Layer 8 of a small transformer language model trained on English Wikipedia (11 layers, counted from 0, width 96). Numbers have three digits each and are written without spaces.
Take only the direct path to the model's output, skipping the later layers: a vector added to the residual stream pushes a token's score in proportion to its dot product with that token's output vector.

Output vectors of the tokens that the questions are about. A number n stands for (n - 500) times 0.0038.
" S": 524512542542507418566507606502502535497415524455487522510529449546455583475431452504489525459434526493526493515436536552336470513467498512478593500591470554504432505471540483480539460462438547480463481500491504524504527566551528497451501533558405482603496506514466506418533514533500460478
";\n\n": 568560557382367674649591522627301425511486541258290407363342818546533745549482346119323327682722345494576562533428605586411354531576586631263416603493389341438384636487402431450694465499385841373375756616602638517499500568766848554458375462487420406572587347323746338499695459510457365436
"oman": 331646388345524378624374619631556466303502489487356734741424726445505449525431442490490393531590422254469406441682730381312314521622331354294613532557474629741430645348258357616567548692345672478250717709612828570545429577575572346451282423520562537554596456336551466538662595552415475328
"que": 260413277280520718506426733487797459525354535700200498580392557802462361425437545288372433622478460518539428618696554173379582428501416748343663399583525418516481542509498511770541555291374712511378763641430794453407409589687491539494328584388469417625512483447522552472560541460411544385
"ous": 404453564298535690547457636390512548457238345561275749458311638533568538641388300410476548612648157546419473548650539412362358617652346655525743300443630391422387610537548601581431765417545445262603609573577768590337393447759525792515321421396456621520543511479448510344602480716277368451
"ms": 394708503176526348546355684326603674261664393611332595484352580427783629580689425311334507601532199361509412683559418448427509499355409744485531631311563472540456559491427549654370406390363754262472590602398825545428647595627534583346449196685350387640553525607488452483724584586575470375
" year": 518484301265442551474429661580604441568535369459719637612372543253419559447574449477372335650533320526655333490531788322425344542451329575442583406478410502502550519539590588519590578521382585496375755632563514559515359533700530491541572249603396453599565528387650494424603435469499538422
"it": 533365499432557471593325642384586487433423586485603538523269622594602443352552531517584592439459397445487677469595516510504497608576414501504642533619546363523424499516448419458501447481412518426501544643486716458489485573493356498439530401417524462470528300597532419465465520678458565494
"res": 495342413483607638600492633527683664479467442567474673592404437512542549367508549431397614392567342384397489532470495559501536658385411409346725312473382412461462604475581590744452594321274551449510489615450842476331357528788723381417480330532544434471537375638586342502545657489281601435
"ke": 349484528409536396386231598564567459635416380581369611664440587623657399313534401369466544580493437480504527553494463486340319447648375655486556473403651561515485568455390478587470452552466591373414733634631740707516348510631412588520269623467495394565535404499523498602615589384557304486
"ever": 224388303396464553575319545548407570476503296529367544547223706477382556596452285357498692577596591272339448421410583426310428699408440682373521343657566588598542645193690401729662473507434535421336678524560706524402497577519636492703512567554560552490607430433827407485608662307551587420
"istan": 512425513085479178603604554369488323409551501279229756642405611590707508639757427281345650403762548328511484647762430432355423714583358806374496579611443389516439368230487609590753734396259532429403703353411973683431302426390701567607481345303398417717536550485758275464904517662336262437
"formation": 244492436250459654530284492476558498383479534508339393603362560584698655384503355497405425498403476405504494388685410436353452713442405738470673546537501358631491650344566405479795605366452779387464677669596917498445491583726600358302237370519448358632583512604713411336583374702573564282
"ance": 453394368246509611592372478442873409504371378644514646574460505519724593609525545472425216377806274322676527413584555505334250592646584687422709680452406572429493585443477261464489692549457563357389684448438830485407432550702527496625406243583537507541553363445629484271431424680507437345
"ster": 377413291249471503575405510507703389259520376335733792582379511571690520444595608342463611584544524510636536507372469384242422518484340816365662390459426446714517466295452288462416610326460758485514670547749796656510341488796925413465368430584414446650512669463425466459328554482412346516
"ation": 534370394310406632567375615353572308460356571609647422527253459322465688727520490460425532480622564494528256568537548302403300551501501664439632604720555643467290645335588408414480587670529665442466811705477815500506434454620402472339558331508508410528499405525566580607581439491530290345
" arr": 474418568351441446529467559405545494450559565462379645466356632498483567488672502449349519600578474356554385453595615316329368574496503748392568418538476412576636509476403414618482502378460519511427733675506563518206521582574557552463421464532483541593543441586682383439658617486426444412
"active": 313471292188378575584328680396535590473447333377413460654509521603568576539365538455280604339692428434588465603903541175360232698543308589498560543452553486733537588417447355529520599566465748535431696639602828483498501522679634387466377380616379339604569472761704522323340312492487469418
"ston": 539341339161449490558489605511577314251601540399476543408332557466644739428682267371388527742439491339664583556533424284334412490529526620294497619421384545620768738436584475679493537566274665427458474601622792593362347603500494422609363215687426424628523617500485529608696521510518352539
"ically": 354448310350469450455394758343371358575370613393644782407217486502505495583405515376262766479704533418538520572667669496561388782613415438423518355373465363701335804262368502453566532246497762356451691670773796525135662469531505451579258489640375486575561326462513523567636687652548553278
"act": 339514372302496630629372664392555721608514380567435633500229515539595553454436528440470483398540404533611474485725489476382577739514393453460461504533580474623497580247461396453594366519568570430491556701619704465324630544400493474507501398500370378446607531514683431575501485512473423392
"ans": 488432564226587502407573685372599366464440412548404594567488517556680581538436401380502651625546272495612594642561577582296351690550508624378573375489514454479443502472418434378553642325587422438369533585560790581360448556649541499408386663475672435509532360543506541301360571614408415471
"nt": 463511544172412493635474575755540761558496321411422545533347709422576567673564257481401521508423543504623349443661291390249359481417359455365621338311412559715567574424507424531463358536574830410439578592549910736428522415491639391543554496689390441570535453628624581533422519405424306482
"hew": 508524461336526680768262656574448393337497535163479513761271455388458594371640522380340525582825451316361406754656538339497503600763423658231454485565247330602446568382615164715606497481357613229486679784501903477267514686675585492724378354592362510663573677207704190463855684377217497301
"e": 681188447387455723444465574377244611329687499547424482430379676462516258553386260441471566465529489416315514627477519550418388583649512597534573516549420486572543478426574502626473395605279503375425708646836683406439638440531463315529511555546512533464497635668515526221456584673430648527
"med": 341765351094512403499413634447666595346469520477412603407313664482569469462394519371347587575523329470635484899549433434301441493441422759623485612439537455612598479547339521556547503483409719278425580626311808611396418574609484674335557303437371391596552380497653511489747664548403614377
"ological": 228601380137517467523622755572474407428279322585514576433324520409532651579440641453298649506505431509503500605558694339422398720462492544298664294550339401530411644460468533552690546271504689201414520486804805645448457568768545220383279598635252401567531397664559670524615623756413544357
"ward": 430503482411490555650464612574359391327626359416449565516325661683483549472501306478429509512668415367448577469659197462143402644676523577325512518395467542668686586364570329716541539450468892469382843550376647556398587429850560404553476271512400440573582646445468215374389539658570429526
"ude": 659550467358479383545344739586638578297435359601340676561229468388447805661536519429401625726662462447372402497672815319467513581459392566323803417203289430449335682594537547605401681471371681415320689689525837500503421472551370389542315473594454397542552500477597385290731346625505448276
"er": 590301539427433470735467425399524424481551442356564544594298338521592516432311406459521547528595354372513540524480516566546322537484570350496517361740501616584419576212597469559425707623374516385596757552513758556503332473633471562554523546403612487470483558461554383384416757474466525555

Each question shows what one neuron of this layer's MLP adds at an activation of 1. A number n stands for (n - 500) times 0.0012.

n65: 515579471583694542420524355394436433440560471418639574498569408407548370392430565565479558529385586465512406365476422491524572683505438412553476515386391811618402515429436512428445456447397427535550556558541483451534540433432435582569338541527450532367613427462489604588559619586603561512
Which of these tokens does it push down most? ";\n\n"

n266: 585550574498640587394525570480545306497516542461427383520545516471311393471481426476705565577647542633413524583575507531538454456624472555440468608470379406437359393451558680488394472356590415524601513576387363513474520486448753372479476544545436541456380537420679630471602546523423453437
Pushed up most: "hew"

n181: 557424535418545445418402474528484588509403448604377555353524540491579539701683602427526492496471462512529591519551391447659512460412540379477507484564479514575543478586549410498601530464486520605449439452502586536502527458527436564536519420398448579239496458454535404596519494485446452530
Which two tokens does it push up most, strongest first? "istan", "nt"

n56: 587478468556543477535336478488533483465489411482508384490533514341532462538577496490477419496635423553489617482515377519594540461500496473534536567460418510466418366380532613530533551524451345504361526543544672482401604444442512459537492490498637502505826405476504447479447523513564525630
Pushed up most: "ance"

n208: 432490514637363533587427435603445481379570461409626414542399525475654592556632537554441548450481500454357530436462430496298515482523553634588617436545443485344528537502519454481453375503496500452575459475537524466606524590275429619457505473569523634530632442520476455472447540474617452503
Pushed up most: "ever"

n235: 635517371372451564493520421550471488424562457404523487535426477412597407443471542382491572458516583442512496523492476429596484470488448554692483418578735427581569493494409652519490561603436576441546556544544643460407397436489450699498416506534452416381644442466471511492528522496408459520
Which of these tokens does it push down most? " S"

n192: 603453542506365516449400530483617531498453423500389603509399489450630636376448547615509431508388496614386424487569410409387593511613486516488557522558424333436517487417590482523475343479485569556533508494510509484664469609627435403490543701455489538421416557540467496537536515452544541408
Which of these tokens does it push down most? "ically"

n335: 513426631564541493506586527457417498643449576458490607502442534574491443531489527467455436494355356378387460365470562663528480605362484459363496554498665582427454328545438561500545411597602525585411546494364494535570487480519573550444457566559468532584548476498446545504494422544619512503
Which of these tokens does it push down most? "hew"

n302: 584506537521505424561513589392433422538514675614433489543579608482546426571544448568521482395553381505478443363502445654318575619465420446466405511382461561486541599588481484445577481617585465418454453436492503618520521465551459536398554522616500553668421502463394436486555347502574413548
Pushed up most: "ward"

n342: 489543469614565315565349602415548481381591490534590553402482513390613472503492621375390500626640492476571584542413520448549473603475368468556542487519513475419445456508612481270447732411559500605477635563440556596484542252386534663572422566480547479392536407411439458384596348594492604474
Pushed up most: "ude"

n146: 514591457545535337532589482563503555538591401502540463559608468494480460542595437550518443515573524426411510565506426405594567331518585560559490510518468522481412456557599405491483439439561502440378483379543451407576562456591443567441536435579354451472393532543508516597484494535473523604
Pushed up most: "ms"

n58: 441425457444392518512500582476466438562552485530622576494500486426429521306552396424518504515458488589565534535471451564560638510451531522619397418496448466479474671469478504649456547541456552437388493500521604636476577461466475498514518449517469380397403481467518564500472546516671397561
Pushed up most: "ston"

n59: 457516585510566504461502361538476440483417541493483481404554566433640571502444484640542451468350573585407507455458486490494480472632285602627543477475363463520464553410538494520552469409554547551672469696492588410593491421493417519517427521551464476411398559400498462498620490468610455588
Which three tokens does it push up most, strongest first? "formation", "ke", "ous"

n375: 528560498541314569500518458397563476549435407485546638495610517500490473476655509588433375626421443597612456536382664408478437500340596517600404569424497579445551564455544599381601495640415505450451571463427497395478517681506470440573502524656432441531472505509399521564510513321422586414
Pushed up most: " year"

n163: 574486472566438493397502612506435435511620476442598502668632504632488433540552440452470467630384498477494479498592358483420458446648536307554416426548418400465439566496448581498468573495524382475522443469342589563566475447369489464581588518385547462556454455511484464506549525565558614621
Pushed up most: "istan"

n327: 571569581640397518604500460473508546636544354349368476571620433473530519431521567561569518641529564643490366427504423576471627597475610504520585421504525396371456565371473532486533447669521526516465523494476395507586473500515450415530464493466414440544428374546308394508571496449485500479
Which of these tokens does it push down most? "med"

n242: 554586383455550502723532674504480420583545598415588631553541557394510383368478482595638488523428419392469534547509489612405442448458477493592490470557536380442533385512507452435534390453525518316324569476648556574464502428520454548479505526593434476637545676422507446418476504441545416437
Pushed up most: "hew"

n376: 449472607453540565423361520374487567452520513690476600446511487491500629673369468498502416536568402442593610451481440502680494591471505473549555506542329447521490487491627492563517586531593519399316500563587359466407516506423554552556541513449485457471348483405451547658516471597401436637
Pushed up most: "ous"

n175: 447412571502479573595477452658494548557522401516472512545544534404583430497436560396462346528462466538502507498482451626535550534500690596607487566506403426472341557359593412524393369486547474386547387445413654459434599353494458434406478674647550544560743555584379394574510359442529563541
Which of these tokens does it push down most? " year"

n12: 497454529468522418440478543401474572549405573354540475500564349541532484628602539521460665466559525607462325518440588479466359469438635487480504638468577551589471632536488565360437620406547492507401472627629460216464425557460396485521608584384614356443496580409452612434605564586578395319
Which of these tokens does it push down most? "ward"

n9: 522540451540399565492496540531523468511349511608522420478412346437616498542421599452421562380383591608529379453382611455509581626554512421510473509562329479493467542413475530482531669546500507426503549361622529487421525485586595424534594411599394470616557479502558493380404550581447519532
Which two tokens does it push up most, strongest first? "ological", "ically"

n343: 495406421513552410547404569416551536447655610459434556672400429440588595672433473498388514580561425513472449465485405371435624420500443359518410609557541451455447486321427607532504455519480438526457544481502394446550379621577560486504548460522463721509636473402554537542481537621523435316
Which two tokens does it push up most, strongest first? "oman", "istan"

n136: 602477504510452409491459392486491526530391538404385625496488269519539396449566468502455539551558504597500410579465536473492510575323449618459560508435440474500445556546543489342555504582490443464563466479562662538498504448475437550513584531486525448456659555413515444467611541483556540738
Pushed up most: "istan"

n331: 388602586395493481551595602535526453552525496485443351448475526531539340451554407498517386520476621505653533430437451506457430393352485613554557421540553453525483409556576564626568448524574384474438575665483639334486537442478507599376462488518410381485699626440522477578437391428509520584
Pushed up most: "que"

n142: 489476530538561576438525464536502342589494377637524482442374504466542566564418447587643414430570460402461546467421555531612561578442380489522349470482575538566402516522571375549546453564536359508443594534480391533353436386531485475568635533566423633369405479423477527585491621514632523602
Which two tokens does it push up most, strongest first? "ever", "er"

n198: 246580606423412545489507399510509358464495560478527525394607447415511533511381486642411598569614573672533580437340631650533374467566527513531648414390402507423462444434429514375424519503512351419638367511557580432582533434578478541479497525618535340365650565470508580502563524571532529372
Pushed up most: "ological"

n297: 454496366500633550507470567345471494605460550452604580416577479547408470451575492457611444468500599383570666479541464385561484448618422434551461514571622604507498409435441490490488409444419438477592489618417564536496436533478463566441651607528562548412332470517443615516483494537398494401
Pushed up most: "it"

n164: 249478569502581454443485502444464314460582431583502502530422612582632535473435558482498441446510614605476462447455462608532560469357537507686558434543448420326401596421521524516579530553470588460513519466526587507578492465506547420587540397510511679454530490546429502447368502580585485511
Pushed up most: "formation"

n252: 495506666485585519490507535428617435488446601572527383417615564565553506546502620509459502480451475432404410619549451498372429516551490561530522458428566447454530541484651617473385462609564459462534410471504303375554536621355500417577521493441436440464582328643483385534671522553336502447
Which of these tokens does it push down most? "ster"

n272: 457432488334588570639500476513597445392518481558507444524478604447397550613517494431608437472562482477469428525588541554392428385481622587468492528576608509543468625556608617549413448432592507485590590353559530432491586399368423518364523543440554362518592374478484408586600418428455506459
Pushed up most: "ation"

n134: 504395488600408558363492516563641556468574525361567465457549569457463494645526468345452608460527467538533393496469636590371444560486519617632564496407528458640504555535454506585550434582509516410449472488490459500457610319404450364508552414536460497622538580586357569490360465537430483455
Which two tokens does it push up most, strongest first? "e", "nt"

n373: 767519456570370562498364523500375401553474488433348539472530589487467479523648451692435490455635687515594644562622490510569431474381563400506400530481605627577515405490524514517441467512497638476538471287472177393484559490502602497491553503639356426667420535485427469413539478463423468569
Pushed up most: "ward"

n155: 417567618473553416546550487516510582480461347330607455598461591611413485314492498603577483563504536354491397521569266445456549500558538510471389493468527466528605419557462543456383456445488548595541561459470257474401670563617528563483596433427488411481354643498567562533569605498448601422
Pushed up most: "ward"

n172: 553487432639369443490479551522466568502486479460538469494527486498455538520566478611514561483484769589447512535544474454440517441537498580357500452500634571537607451474487487392500504439578498491534483491516188617504466531500389554552426551448490435593302528467547480491504548453426477540
Pushed up most: " S"

n227: 615498459512578550509547405533543480504510610542625487464458420500389420599550539496486519422424576631558520548431577480523439444449553438534559498595688570383459510437567401425357525482655392404434539553433626439412528569435466699433410476523509490557530362534514496395531463517536440659
Which of these tokens does it push down most? "ward"

n137: 454662598438434650525452588523461458505454606490514498390352527456427494404508598517620459489407608516462441418460521467423432351482620481404450505410588573462572559433477605353477588628600617518436484382476532379407600623525488461422476553562588440519488482664485478628428626411662507326
Which of these tokens does it push down most? "istan"

n294: 529591486459283557514511459502514349467481504377500514569485459387517590424457444502592430580540550559494600423338550565569590525470481442400512456504566524447562559662530664440541539595480348391445492467502392546530524566543451461516585371600338487426554535552351554360575485530610417640
Which of these tokens does it push down most? "que"

n247: 431431655509617524478445488448559546531548546728518588585582553509502470456478539405526495561406399367553439553519575669540366539554515446462570574481572590393455533475364466565457529314504507451486396387398722509420494336460500479494474461531550617596504415345474592455623453522621447525
Pushed up most: "ance"

n13: 534460357355454430484450605448464529583588564493406488408464449512522543538677548398567456434572599555545602438530434432439717502614695413543480426570515498619601486449550634608448433516482317547500435391433503551441422546415581528452533521496534571500406533491572378457373511533432538525
Pushed up most: "istan"

n68: 543629577443468555486461490396512563418523493582554562415496403344469474383478585467397372332492528542566545452577542562506491550412585616444402433525460557502468581596549429531608502606567481466550516454407570491416438316629529569539458635443484583590641459539502463660336436528593359345
Which two tokens does it push up most, strongest first? "ance", "ation"